Layer 5 of a small transformer language model trained on English Wikipedia (16 layers, counted from 0, width 64). Numbers have three digits each and are written without spaces.
In attention head 0, each number of a token's query is one row of weights dot the token's vector x. The head spreads its attention over the tokens so far by the softmax of query dot key.

Query weights of the head. A number n stands for (n - 500) times 0.0019.
q0: 520508473485521527520496525491513437471510518514540473480470528493489485490475485520477513511518497442514489501507524510537500519471491498499502538494526467479504480470495451476545450529495520
q1: 572500480471473459432420499614548541462463420492438457599466490547547447494518600412420452523562423466499470537541473531401535581438553396498631591487493441482414405474436510520549595445568387
q2: 407488574462523546607550476408526505482505643461621486528619428513464502462482451535541513567478611509561539533583550520574239548495479624624344474510469592476527548502507592431509539484502633
q3: 491471407626518494426373452539493561546457310527461439547526551560539538451561555519497504491467421471438417470450356476480550497445534456485622520632592463399488478492470508536500464550535408
q4: 436512593485528473569516535393472489425560557444603514585484471522493486509499567448424563465551571454545501570528557496547438542466492544589454533598541503425452536424480539495544669414447569
q5: 465374516554531434465364455514505598528412470506544461488385585589487518436595515469482532455482360405457427468478486556522612595539517472537605564582556361466392457531669535334456512567512416
q6: 442465569470356400397688455436492375537462570676384594304584467418381609571521581608458657364443507470522624434625602479387449443599592360413643477130537567546436460293440512510554661503537473
q7: 437419578611520392572358481581428651543608429477572538539456586665496627398657572578385478522391361440462395499606313458443410683363565500314698450621584666407422459610417526488448566535629484
q8: 595443478588600488533397536596543585555444392546472534444506572576620552423614552536524453599515384482475523347454399448479445511475639290485608448536563481528476521556618438414367534446567437
q9: 518490306556307233423282509770378635526740251537340661196486593701614723233760480739367645359395345474380484255323147301357691453497721321232784302477417618491484348652531327404280396507529263
q10: 402552488570502515342459411558526402508586447646477494403537531413614640530541488569583480431496379491485602400496433500383651441510418497476579474535404565500553545477397535433517440548384456
q11: 234476600358285321341759681203536088516754494244660631518575449160575431838468538223515195135590578530716599668467789591361594479791172539550348405479225331566455634405779930595628736918480732
q12: 591450560419500477418541574664527588483729612578246729393486574490484614649606459561551526319642592376470475536465608521246727387670488478471508521287443288722360313302580356400465512366444426
q13: 544551325295682355342615572620637331570576574754404476328364488521418441617449420507493533479636572356506569452426507698462356497697323435502545339426604533598342503504478455362511553602510486
q14: 629354466629793440573235397757571556753491347866446436263740431605617595121768344627421546712424178393419399188497117424639214569416501369316705389652503648426523497425287152349322355434557452
q15: 610229481635480572364344467421525419552314438597492581374597429573551562342579487704490701616362412415520651202684234629456253610413621360366586436290651582645538508597526412488377614570800291
q16: 590504478542554515484500536481503496421531469515501510496501542498508532509484525498513505454508473489561483515501509518528528541469520473491554547518495456514492479408456446506525503455510475
q17: 430543468644753693566400453417662885259030440445619578789396590749339479548328539457502804672435550703534418566480374636727398547439617620594498699911792595506699390675498401578382360254679055
q18: 566466370431387464495584603377557441602513559368589445421514569420543554393489368528523422278466392322499419553411575481642533367408720614529488519340490383582548590539609502379593485491445551
q19: 481536480503624538577653490391455370476557492571440471500549420508368409641433484519525471530501656584556598611613581457493377490588362536547366406663513617451409553476409511613593453608492664
q20: 513491439518429405366309518556483592529451354484409443488424631606589531376580489484440543417514388432429341449336410499501692461481506431514676470586492370506475476441604469371301455466503306
q21: 530320403475522473356317432509599578575669528598388603349521477580384443290567411785418638499251491390442730327497270502484506396474640248312626420347471558505456542402596433498494365600603491
q22: 400377651426667593630576280345563481422438569440410486541561317569518260523544513428489570584431539426538506469689582482526419659649515574588467638419401400391402539448593620568632558364434612
q23: 348418552478398467418393397555481545598647464546439604406480537588383564266566433754460604454270458472370593307495328430332517418494584304382675318472565726404542455530533402395500424716648554
q24: 617479301370543566380561688548523436570578650466476570403591618449609404502381435501435476384599492439669656490380487390425535446442550323512509345140401352547655634315523424504408600385374598
q25: 506552596382595662528605448457496452494568567508445465603493390391500513659410621375575570539561653621577568535578663596548430434589418538658392536443425423542529602434566510566631573350411641
q26: 549441402327264368399634376359620412389501571298460490364664522402544348502483439518439537318577603505503528437342678444389528560608297539472506386320500387602361370446579503415593749579650494
q27: 402390510276376508394653410492428418467561439318421597366414524412512569796478511571586293178535667438401882526074779658412671481965547566539229665504405407839237455418809817409388533583414600
q28: 550648466392537408375632538572357345523690538519184590338602496526424663535433435567405399469620551480567624454351415479390674556644384583428442496679480513515366336311592525656484616377401468
q29: 543324287372338403514491383563465374638619499513397512373603570449487541474489427641585424334407505493463559517404583455587666309530557300426484385470430524498572549604615461328527462467358580
q30: 121443745279388553419794690187541390593685620131679547347262652325556312732277533515686325250609743562507699561339853511377683433769374447473276614542242320450490529419786848577551683723508599
q31: 322571834596452483777417281475397637514758395382668669707541457521472388400632548626502385460296593506509590524608498365443380601318411611445446462846562857451407452455489514589426623723504749

Each question shows a short text with each token's key, already scaled and adjusted for position as the last token sees it. A number n stands for (n - 500) times 0.0045.

Then comes the last token's vector x. A number n stands for (n - 500) times 0.017.

0 "t": 386486478520496527495511508513499500496499499492437498509470532499482504517598504496505510498506
1 " St": 514514451531496541494516509512498500490499500497412498510476532496467499518583498502508505499495
2 "ey": 629546456541494540497511516513505498504498503500454499508478536497477498524582503499500503499509
3 "n": 617563447535494529496499525513498500507499502499554500504485526498474495524600502500513503496502
4 "ber": 510552456541489527496496512512499501498498500495601500499485531499474507524600501499504508499498
x: 528476481548563442556517475441401408476574576485476547588477486440487487688467547508415523567436512547589527673538641668428411423600394504511463466501590458513532589447420583553502492453544551
Which two tokens does the last token look at most, in order? 0 "t", 4 "ber"

0 " S": 411474467522499561496535506511498499504500499496453498514475535496475503512549501501506501498494
1 "v": 514518458528497542497521513510501501496501501497419498510476539498464500506545497500511501497500
2 "r": 610540441531495552499512514516490502494502501494469499508479523498470500511560500500512504498497
3 "ak": 617560448533494540499513515513498500504499503495546500504485518499480500514574500499504501497511
4 "a": 501558451530497527497511512515496500508500499493595501500484521500481499519571497499501506498503
x: 454482568446489537512739498527486472487524570549531448555551438389498536675521568468560478417603524514470543623509456479516532516573553545590525548473504576516428518441538474728524542498366565
Which token does the last token look at most? 4 "a"

0 "et": 391487483521496513500506511516497501504498499497439498509472523500487510519595509497500506499505
1 "h": 523525471528497507497506512513490500510499500497408498508475524501490503525596503497501508498504
2 " T": 612551459535494528493517509508494499503499497496464498505472528499476501517579501496499508498494
3 "ay": 621567448541494551496520516509505498502499501498546499504488530499475499520565499502499500499505
4 "l": 500552454544492534494508523512491498494500501500586500499495528499483497529586500499500500496509
x: 475444558445535560382628442470455506522513548500529528551537502502475509668539522454605672477531468404575515649516743410532573517489422439515415471522391446454637531467590573537435558481479484
Which token does the last token look at most, and with what share of its attention? 0 "et", with about 40%

0 " K": 399475459527499545496531511512500498507500501496447498515468534497472498516559495499503503497497
1 "ru": 522518449524497533498509518510500499500501501493407498511473531499475506525582491500508505497504
2 "g": 630553456530493539497512518509503500499498502490469499507470528500480502519587496498501506496507
3 "er": 633557461535490522496503507517497501510498499492555500502478536499473501525583504498509505500496
4 " G": 503579445549491534494526509509498499500498499494590500498482535499474501521578494499495505497496
x: 537419423508528481575837509487515501515537626506483466491471534291560484591546568441587567547608418488567483514489597530495410530487489449462440502490438367475453496468495520478610542456503533
Which token does the last token look at most? 3 "er"

0 "lect": 343461478529498556496520514518507502494496498488410498511461544497478512510646511499504517500504
1 "ions": 507506476519498541493508506517491502488495498489356497513470551496475511528622509500492513501501
2 " of": 568508523506472419511465465486474503463499494488467500495534438500529501509679520496527499503514
3 " that": 560470556506472451510472460466457501463498493483498500493529455498537504503654500496491492512501
4 " cl": 506604425564488554493536530511483500500497500503630500496495567498452499512606500500506505503497
x: 492579534408503581437746503475491452549440516457551522503458469500587443392471397461514652514523465480490387555525620402543443598424581539494410583505405478496496450392487542461595593501532574
Which two tokens does the last token look at most, in order? 3 " that", 2 " of"

0 "ay": 340475481532494524494507516522499499511497501498424498513481516497482498532616504501501502497507
1 " be": 486485544519480465517500487482514498485499502497490501488539437501550510494657492502494503501528
2 " att": 613556440557493562499522506500504501492501496501458498507477552497459517507601509497505512504485
3 "rib": 637597440551499561499514523497509501496502502495557499506478559501452506497569500500490509500512
4 "ut": 507570448551487538491511512513511501498497498492621500500485557498469498511599507499502512499506
x: 356501495554536523568588574406523554502551483526469464467411491436449510537413608454456546629501477564484413559461644591444403612561512566442389489569445504548498541461472566557500403580491623
Which token does the last token look at most? 1 " be"

0 "n": 373496474529492513495498522519489502510499501493427498514479518500483496524623502497509507496498
1 "ian": 512511467529493504496495511517492502515499500493383498510482517500478502525616504498509507497502
2 " P": 644548438552496545497526515513490500507500500498453498506477534498471502514593497499495507500494
3 "re": 620571440544491546494506505511499501495500497490551500501463554499460513508563495496506508501489
4 "m": 507554441549490556496509519511495501500499498501610501500483553498463501514569507497500509501502
x: 505487511349467545444501580363410537439517409478553501505561489445563415533456588400467548521564461589566441635537525496460477440631463548552352525536509510513443397467471488459456435600435677
Which token does the last token look at most, and with what share of its attention? 1 "ian", with about 50%

0 " from": 504505505520480451510476466482493500479500498497512501490516469502515507499593505497513495505506
1 " the": 493507515509479462512487473478483500493500498496490500491516465502518501516593506500514488506501
2 " l": 601540461543493530495520505504497500499500498495465498503487536499473502512575499500503503502494
3 "o": 613558451531498536496507509508503499500500500495544499503486526499478504514573494499503504499506
4 "an": 509549451525496524496499508513492500508498500495588500501491521498486497520588501501503500501504
x: 503622503448488504553588467470538423444569551467534471517490419323357593597424625436531565549439622531373446532568730404458520472562477526498458549435530585529478525445533508548516556459390568
Which two tokens does the last token look at most, in order? 1 " the", 0 " from"

0 "n": 405497480522494509496498516514492501507499500495446499510484513500487497518591501498507505497499
1 "ia": 512511480521495507498507514511491500506500499494408499506487509501486502521575503496495507499504
2 " and": 535506498518482475507492472488482500474499497491481500496509480500516502511611504498501496507508
3 " H": 597562452537496529495522510502497498509500498496537499501487520499484499517571495500496502499498
4 "er": 501547467535488531497500509509491499503499499498582500499491529499470499524569503500506499501500
x: 431566458450547425492602588457525449492464522513483539402462484476512494695509527516453559493467663428525483640572791481535614451495384483512486566455508382487550559510389506557524486408447594
Which token does the last token look at most? 2 " and"

0 "n": 314495462543488518492496532527483503514498501490394498520469526500475494535679502495513511495498
1 "ey": 519520464556486498493489520528488502521495501498325498512476520500475500540675507496499510497504
2 ".": 630491485538456442507425475504476505498500500489460501505538483503474514538719518498497519506485
3 "\n": 532507486518485471508424441448470501492501489477501500498505490496503515516738493500485491515491
4 "-": 508495518482480408509423462464477497461501492485525500494534428495527504526711495502494486514497
x: 525518432544491534497366464515551563545465517531526395473434433500466462584390400469642565540504347429480449642572614582514486469468455591507392529513610609565557490499477443575446476501527426
Which token does the last token look at most, and with what share of its attention? 3 "\n", with about 50%

0 " Ch": 372467446533504559493521519509492499507500500498427497521461549496465500527593495502504503501501
1 "ampions": 522515448527500547494505525512491498508497501500379497516469550496472506540609495502492499499498
2 "hip": 672556446537499531494501528514499500508498501502434498510475543497467502531617501501499500498509
3 " cl": 658589432555493550492531533511489499500497500504560499503490566497455498515587500502505504502498
4 "ub": 517590426552500552498488522512496501515500503505629501502488552501457502517598499501503507499507
x: 361638597485559596444573462504405536563487532554524528538521443423411508487351579451450443399434544457508502448559678517550370430577571460537513528448459496479430472456416532575552486457509583
Which two tokens does the last token look at most, in order? 2 "hip", 1 "ampions"

0 " and": 424505484547452437518475431470463498436498493478480500491511460500536509526764508496502488516521
1 " the": 485518537517453411529462438449461499485501494490480501480537419504542502541716512499532472514504
2 "re": 772551462558481537486487503520483505496498493477402498503461551498449527516699498499511508504472
3 " were": 520445614497475428531470482453484500469496501507481500495554400500574520498733492495460492507537
4 " ": 554634439578469526494533449455475502490505482465604499494510522496452520523655501498498495515510
x: 537539503531529505480455502435607387481404502539521452459440326620522499548424465346529521521522355528533493401502424515542478492481530571542369475484472501513522540484484600544523506474476492
Which two tokens does the last token look at most, in order? 3 " were", 1 " the"

0 " spec": 368466450536501585496535509508495501482498498487424498516473569495451508495599507504521512507490
1 "ies": 517514455538497570494529507516501500484498499496359498514472572496467504518589513500503515504497
2 ",": 543514511502462452509470449486462502480497492481472500493509462497513513518665514492493489508496
3 " the": 534488544502472444521483454463471500493501496492502501492527440501533500526654508500524480509503
4 " kn": 503619419553487555495542508494508500494500499489609500497497537500465501511662499503516504500504
x: 551511480465484632591611466445571555504462511487578458610374493476505513387399433473544498556582479471582473469470471596593428603430482554391383595474466516498478511441500526514603520442373616
Which two tokens does the last token look at most, in order? 3 " the", 2 ","

0 "ult": 312473477521499529494509527530484502500495501495403498514470550499466504528622504500508510498489
1 " of": 496501508526468424511476468489479503459501494488441499494529450503525502506688522492531504503513
2 " B": 677570425568495551491530513512498499502499499493440497506465546498464500513612489498494512499490
3 "rit": 653603395550494595501526530512506499502501499497567499509471549496471504519607509502514502498508
4 "ish": 511589407550481533499516517520489500509494503491635500500482541501473501534636513500513506501501
x: 523552616492497522571543619542476476435491504439498504580526401381347529619408523486508517532558560459489435505598639568453602485522530538390499592484436554489486525496398461450582562535516382
Which token does the last token look at most? 1 " of"

0 " ": 347431433561487565492543471472481499495504488479441496524454567493445514526590493497487493509491
1 "1": 522542427563489535492501505491480501522500498495373496519430565501456518528579477490447498498458
2 "8": 723597389590488565497518522506483501516501501503426498518468563500455506540610495493485494497487
3 "97": 744597439573483508495487518512486502524496502492594499505470548502462515540667489491470509498504
4 ".": 499481476529455427508429468502480505511500498487606500503535465502485517545744521497491523506477
x: 490478455511535632462201500555547439502524524624481451552513482408473467466418542424497500562525433514551483576544473584460553482496550563498588611529478534434598537387485519617595433507522562
Which token does the last token look at most? 3 "97"

0 "all": 222473463551489507491465526539483504498490504493362497522449528498483506542745499498501516501508
1 "ing": 524534468563481493497487531530486503500491500496272497513473532498491499544758520493501520501526
2 " in": 550515517549462416526458419464505502471502491480461499486551432500521523489785516491541487514516
3 " ": 674611412589469551497538444452462502471505481466528497500503544493454525523655499500495490519502
4 "1": 510631396624477522490484506481473502525498498496650501499446559503453527529590465488422496499440
x: 486492489494526453510473521493528543507530593499458369492659423472593360505438497544578509523476562510541547443537549500569504431534539590592468543526494263470445525475463484497516503546590436
Which token does the last token look at most? 2 " in"

0 "i": 374483491517494510495506510511490501511498498489432498506478517501487506522595502497490505500498
1 "qu": 522523483527496520499508522510495502515499501494393499507479514501487504508591496498494509497504
2 "e": 633544454529495523495508508513495501508498500491457499506475531499479503524582505498508510500499
3 " N": 616569435532499551495526518511496499511499499498547499504484533498479497522573499501502504497499
4 "ot": 501574451538492544496514514511515501509500500496592500500481528498471501509581499502510499494505
x: 482524547444517558627603483550545516428487658500470431490381541468469545626457526542494518497463643514544599637453600526435527690547477489427372480486507392511488565501435549532540406448414548
Which token does the last token look at most, and with what share of its attention? 0 "i", with about 50%

0 " res": 399466476543498569503529499505494501484501497505456498512486542495469513500593515498509510505485
1 "ult": 506507466520502546496495512514490501500497500500395498513480547496464505519583505503506503499493
2 " of": 542505511511478441508479471489486502466501495492478500495525456501521501502634515496525500503513
3 " B": 625577441557495542493524509507500499503500499494547499500479535499471499507580490499495509499494
4 "rit": 498577416541494570501519523507503499502501499499589501500484534498479502516582507501511501499506
x: 493602534508546567438623481415548523423432605516533573539469542400365521584408434476552413515530576526459565534594591562482555595438371533413434513556417539496416516419575455434568414550454484
Which token does the last token look at most, and with what share of its attention? 2 " of", with about 100%

0 "\n\n": 509505510513480432505408448435477499492501487473510501489529477501507507519719503507485490520493
1 "O": 527505440563500541486522512501499494509500492485330497507479550497479501521672486504486505508480
2 "n": 720581440558482571493495520517500496511498497490445498508462540494482492532699516498530495495512
3 " ": 649607417565480543494529470462488499476505485469537498499492558494454512529612499502510489515505
4 "15": 518635398573486546486499521495505498513501496495659501497486556498459504552650491496487491501480
x: 559523497399477573473561432403587504529526596394429477516546325511476402455445530479506542488592628485449402506538511552489517398505433544480519479510451428498530571532496509464468486489528504
Which token does the last token look at most? 0 "\n\n"

0 " of": 428492503531467425510474470489479502461500495489471499493519451504531501510679519493520503504513
1 " a": 498503525518470459519500465468483498500501495489478500486530434502540512511675495501505484509513
2 " year": 637542455537486519495485505504493501497495499504440498509486519497474513548668509499495494503482
3 " he": 622509514535482515506505492490501495486499501493537500497532462497519510524694481512494493505519
4 " s": 511597429571485579495548501511500499502498498495613500497487539498474508516618507500508504501486
x: 540505529414491497536730522388560450473467561484586498445556550488484488448463417381481525633509490455579528448468484493578405562398523514471409587511493422505573571451493450579634522484440570
Which token does the last token look at most, and with what share of its attention? 1 " a", with about 60%

0 "urn": 328484480530494516492491514523507501502495503498419498512470509497500500522656500500505505497506
1 "ing": 506519479535488498496500513516499501495494500498361498507484514497496498527653511498502508497519
2 " from": 478485533516474426516462446472487501470499496494494501489528449500525511499649508496521492507509
3 " the": 513481546499475440519477456463474500494501497494496501492528438502533500523637507500521480509501
4 " l": 510598442573484546493528508505495500499500497494615500495492554500458504519616499499504505503490
x: 518507479444553574434824466460562499478493527494539480427374480485546364462497412501520638539530500435615472525476526418547399576426503514523431587488479463465564486442518560542573562473535593
Which two tokens does the last token look at most, in order? 3 " the", 2 " from"

0 " S": 405472464523499565496538507512498499504500499496450498515473538495473503513552501501507501498494
1 "k": 518519451526498540495522514511500500502500500499417498511477535497464497514562497500510501497500
2 "uk": 625555451534498536496515514512501499506500502496459498507477530499474499514573496499502502496508
3 "u": 621564458536494521494506508513501500502499501488551499501476529500477503516582495498503506498503
4 "z": 498559456536491524495513510511502499504498500490596501499482525499478500521587500498501507497508
x: 443447480512419471546692544502526490508522421571503459558485494300492551740381560455472528548556590544499500638515457496530490558530458550462502471533502489589542546448502598586490477461294537
Which token does the last token look at most? 4 "z"

0 "em": 340503501520498535499496524514486504501500497500414499507468527501480512515593510495492513502507
1 "or": 526519484531494530494480509519480503501496498487368499504480519500467513516607501497494512504494
2 "ial": 675539480534493526496495518513490503498496499492439498507485516500483508525630509499491513501505
3 " b": 642587441563495543495525515505502499494500498497554499500479548499466506514606493500497510502490
4 "ust": 507571441552494561496513528512505499500498504501623500499485542498459501515592491502504510498502
x: 515484465401536507556492490408324425560414569500512499601488553557523506607357592494431466425468563481526475547585625593577477483459535472493456503613497577544427581459495545440605479531413605
Which two tokens does the last token look at most, in order? 2 "ial", 1 "or"

0 " P": 369471446536503568497533515512494499508500500497429497520454559496463502514585495498498506500495
1 "ark": 518527433539498559497515518515505499510498502502381497518463557496468498523597501500507502499499
2 ",": 549525498510461452511467458487474502483497494482475500495501467497509515521664508491490489506500
3 " j": 640602415551491545496539525502488497501500499499555499502488559497454503528605494501499501500495
4 "ust": 513568418548493560497507528516494502508499504506634500500491536498448501510599493503517510498502
x: 465611516416528503563440484457364406553429558549495486585450553602519579550387537454475493443467558462457482587528605630535509540596564457509423576511518610470485578444489567420684474537465620
Which token does the last token look at most, and with what share of its attention? 2 ",", with about 100%

0 "a": 336486474521496526495508517522489501515498499491409498516468524499480501533618501498496508498502
1 "us": 526525465531490521496512512523489501510497499486359498511467534500471501528606507497498510500502
2 "es": 686554447533494529499517510524495502504498498495437498511477543499474506527613514498505513500499
3 " more": 658555477528483525509520497487476501499496497493543499503508495499507512517683502500488500510501
4 " he": 517515515526484520506513491491501495491500500492590500498534462498519509522689484511498494505520
x: 544553405487542538569675472461463571455388659516502443534464571662476523464416490432458573500534429439595464555528523404659475452451488516568520499488522570531561608482493477585585519412434496
Which token does the last token look at most? 4 " he"

0 "ch": 394498482522497512498502517515493500502499501497437498508477525501488498522595504497504507500507
1 " d": 514512459536496546496523506504496500497501497495419498508480539498470501515569502500504503503496
2 "ig": 614547447537494540497514509506500499490500502496468499507478551499471501511564505499510504500503
3 "g": 606562451530494522494508515508500501489498499491550500502476525500484497511589498496504508498504
4 "ers": 507544459532491530498511506517496501499498498494598500501484528499481503522576510498504508501500
x: 508458498504489431478551501475476417485540545546474506544550467291599532655509556381404427644520562544591569638583667472393501490433501484496521477442474544491517584464447511634614507529473600
Which token does the last token look at most? 0 "ch"

0 "th": 297472475548487512492498524520484501495496500499388497515455533502478505543697506492492520496495
1 " st": 526518420561492571492533512518501500486498499497350496516458561494445504527665494504516508501484
2 "age": 709587432551495574490516511519500502485494501493414497514448580495457502535635501498496510498504
3 " of": 644536521527467417511456469491478502447498494489540500497528438498527500522740522492529504502531
4 " the": 520468569494469421525469443453462500492500495491524500495537414501544502535696510500528476512503
x: 547519474555501495548499455524472538495443497464513419396466497616470455796467505372507531530467387435499456520496395525542468488496487692539450506414519597500541498506456419536606459403553481
Which token does the last token look at most? 4 " the"

0 " m": 242443427580490599490551518505484499526502494496373495527432611494429502535695495492499507502479
1 "on": 567552416558490611494512531510488501519504489486266496519447571496448519533735507487491505507491
2 "th": 816599418606471578489519523521470503487492500498405497515443571501454517544717515490487522499479
3 ".": 677493468561429436508405451497456506492501497480571501504551482503447523562817527497491526508476
4 "\n": 526515477529476471511393408426457501485502482463531500495507485493507520523845493500480487524489
x: 502506467558500519502351435450510505480572437529484366413486438483451466522275378364599599496532378455556488541500581512533461454459462516558356519466512635588489529535478490523488438426493476
Which token does the last token look at most? 4 "\n"

0 " play": 350446471536499554494492513511526500486494507505439497516473529492478518524695494506510499496506
1 "ed": 503516504536485467502454495506488502467491503506386499501481496497521518521731506496497510500522
2 " for": 565523521552469435510460454475496503464499494493463499493502452500520509494727504490511505504503
3 " the": 509477556498473429521464451453470499497501497494491501491533427502537501532660504502520474510502
4 " y": 504616421554483529487542514508496495519499501489632500497503541499449494537632484507501498495489
x: 446586432411434504571693484500572434529499610493518435518406556562478476454543570459569544535570502438517463540470456503602477506439579529528451472492423383554610537345481515560570538473370540
Which token does the last token look at most? 3 " the"

0 "es": 358474482519496534500520507523488502497498497496433498515482536496473506525595517500508508501503
1 "ian": 508507468521493510498495508519490502517498499493383498512486518499473503529612508501512503496503
2 " cl": 645549442551495545494532524511488500502498500501452498506487554498461499512581501501505505502497
3 "ub": 654578435546500548498496521513497501512500503504555499506485545500463501515582500500503506499507
4 " P": 505579422562494557498525514511493499508500500498602500496482543499468500512582495499497506500497
x: 498527509435569515434817489462457450494488522550518464457516573268563516541447437390487496464534358525445415506492639511512421546453553507513475566510524438541420446500531522456627525446482450
Which token does the last token look at most? 1 "ian"

0 " d": 356458449552496577493539506504496499492501496493424497518463567495450504518602503500506504505492
1 "ig": 532535430547495561494521513508500498484500502494377497516460584498454502517600509499515506500504
2 "g": 689577429538492535490513522513500501483498499487452498509458542499476496516638496494505512497505
3 "ers": 702572439544488546496517509526494502498496497491576500506470546498471504534619515496506512502500
4 " th": 516611429577483564494529509508505501489497499502627500497490563498470509513626503499514510501487
x: 487452539408491548528698537478429472525383552456548500495504440555481536469464423464552597494480484457661513561493470465523267468411517463503401586542473458481522564380445492498565529519529626
Which token does the last token look at most, and with what share of its attention? 2 "g", with about 50%

0 "1": 229496450562486524499485517519470508542498499490362496528420575504456527553683489485469512497476
1 "98": 534534440569483523495486517530474505526492504495242497521457573499458515554744501493488507498503
2 "8": 838606378596487536497488528529481505538496502497388498522457562502460513558706502491502508497495
3 ")": 830637412567484499484442502526482505522493498482621500505453546502433515552730499494501524498497
4 "\n\n": 509469526513475418509357416412465504501498485462500500498512475498482519522814504509470498525498
x: 473532452561514482509272488411564512503553406503509407443472523443467393461254483412537627463514370483572504513488531483531457480459498566514358502415476601539488517545442523588535436396496440
Which token does the last token look at most? 4 "\n\n"

0 "le": 368492482524498529498497516520487501501498499498433499512483524497483505525593504500500502502504
1 "ague": 504506475517496521495491515513490501500496501499401498512485519497484504531601504502500500499497
2 " cl": 623543450544496537495525521508490500499498500502459498505488548498465501509574500501504504502498
3 "ub": 633568445539501543499493516510497501512500502503546499506486540500465502514571501501502505499506
4 " G": 501580436552493537494523510506501499504499500495585500498479539500472500516571492499494505497499
x: 493432431478536471577855510493538505523519594496479469469461543260532501547470551478577531526584425467524454504490595513516408525504489480462416523473430368463412489491513530415602510488463466
Which token does the last token look at most? 1 "ague"

0 "o": 378480483519496521495507509516498500510498500492437498510479518499485502526589502500500505498504
1 "ore": 507505477524495508495500508513498500512496500495396498508484520498483503526593502501500504500502
2 " and": 535506501521479469508490466485481499472499497489479500496511475499519502514630504498500494508509
3 " Le": 615569440535498536494508515506493499498500500496543499503487526498475500524588496503502504500495
4 "e": 511540440542489537497500516511491498501499501495596500499495523498480502530573506501506504503505
x: 520631442334538336423577584423575475489518536501513466520502481564343487622440455391451482502379606522516477559508728518498540405544472514568578481483493547481572545420555498563555583507369437
Which token does the last token look at most? 2 " and"

0 "om": 335498481524495538497504519523485504518498500494411498510476530499459508511588505496508508498497
1 "et": 526528454539496539499510512522496502503497499495376498511466534498473513517605508498502507500503
2 "own": 678553477536495519502490518523496503496497501504433499506484518499483506520628509496507507500503
3 " cl": 647585431557492549494534525511486500500498500501558499501489562498458500511585499500505505502496
4 "ub": 514586425553497552499493521512496501513501502504621501501488551501460502516589501501504506499506
x: 355618601491574594430573471506419530560472518552518515541518440409402516531375547456446442394453545447495503480546694514531370446574571439536529552448451484478418481458417537562574473459521567
Which token does the last token look at most, and with what share of its attention? 2 "own", with about 70%

0 ":": 405479478535471489495498478498501498481499497485450498504485509499510503519676506497503500498508
1 " S": 515511440542494574494545504512496498503500498495399497513468541496475504514587501499505502498491
2 "ome": 651566433532495563496521512510498501497498501495445497511472540495455499515562495504508498497501
3 " c": 639594438556489541496545511502499499514499499494555499500481550500461507519586495501498504500490
4 "red": 496588446556486543495491514497479502486497500504594501501472553500469510527612505496496504502490
x: 456496521508503579506386463451537485552489448577493547530563500548531346620522567530524517563522642496567476486539738668562451497566458564499393510459457530427385546495535469437523553382626697
Which token does the last token look at most, and with what share of its attention? 0 ":", with about 100%

0 "c": 380492475524499534498521518513500501507500501494429498510470541500476504514581500497500511497504
1 "er": 521522470519497528495500508517491502512498499493395498509475545499469502526582507499508507501494
2 " Ch": 628554435539500547495519513509491500504499500498461498507478538498471501521580497502503504501499
3 "ampions": 628565438534497541496506517510492499507497501500551499505482541498476505531589496502494499499498
4 "hip": 516575447539496524495499521510499500507499501501605500500486533498473501525597501501500500498508
x: 485637543476528550425617501458471480582538631533438653618509439497422444521442555466417552424472521474513478590519637496482438395588503468512316431463542457566532461555494518508657492446489532
Which token does the last token look at most? 1 "er"

0 "n": 370496473530492513495497522519488502510499501493426498514479518500482496524625502497509507496498
1 " c": 518512448543495541496539511504497500514500498494402497510471548500464506516579495500497505500489
2 "ame": 636560447533498568498519508505496501507499499491452498510470542496461507517575498500494503497509
3 " b": 630583434556495549495525513506502499498500499497549499501476547498468503514589492500499506500494
4 "ack": 514582441543492549495521520510503498500497502497611500500490538497479500525593500501494498501510
x: 579563549464517517516467518388474482659483555538473618600554482499419512598438592459469524626558625468579462594498709505595393527417498461558393474512521513552525454482554512445619539512363493
Which token does the last token look at most? 0 "n"

0 " and": 451503490530469460512484456481476499459499495486487500494507474500523506517670505497502492510513
1 " an": 492500541501473447517490451472492500494500496487498501483527437504529510501652498501512487506515
2 "al": 681543490544487516491504506513481501510496496486447499502487518502489504525657499500491503502490
3 "y": 686551483550487507495507512514492500520499498491571500504502510502492497532647504501492506499509
4 "s": 510563455545484529496514507518484501513497497495633501503487523498481502534626516498500506499503
x: 475556489614510471481545552419484442501537559577496494504575417379528531649512576387467460633440517568479552646509545388548543466489528542441437463501452547485562621375515485578625435487506591
Which token does the last token look at most? 1 " an"

0 " l": 356467451554497556494529510509500499497500498496428497516463565497461503517610499498506506503494
1 "o": 523520440538501559494511516516505499500501500494364497515469544496468506524612492499505507500510
2 "an": 689553434531496539494499514521487500512497499492434498512477537496478496533637503501505501501506
3 "ed": 686559459549487516500492522518486503493495500503568500506484524498492505534650513496495510501511
4 " out": 530588468562482525502508497506513501475496498502622500499507515498485516519662513497502510506499
x: 547417443462577611476538570384471517499464554483522616531483401524463481542459477469506507607573499510597516592578495467523309435471513443524466454472603576478517550494434468478634497473613596
Which two tokens does the last token look at most, in order? 4 " out", 3 "ed"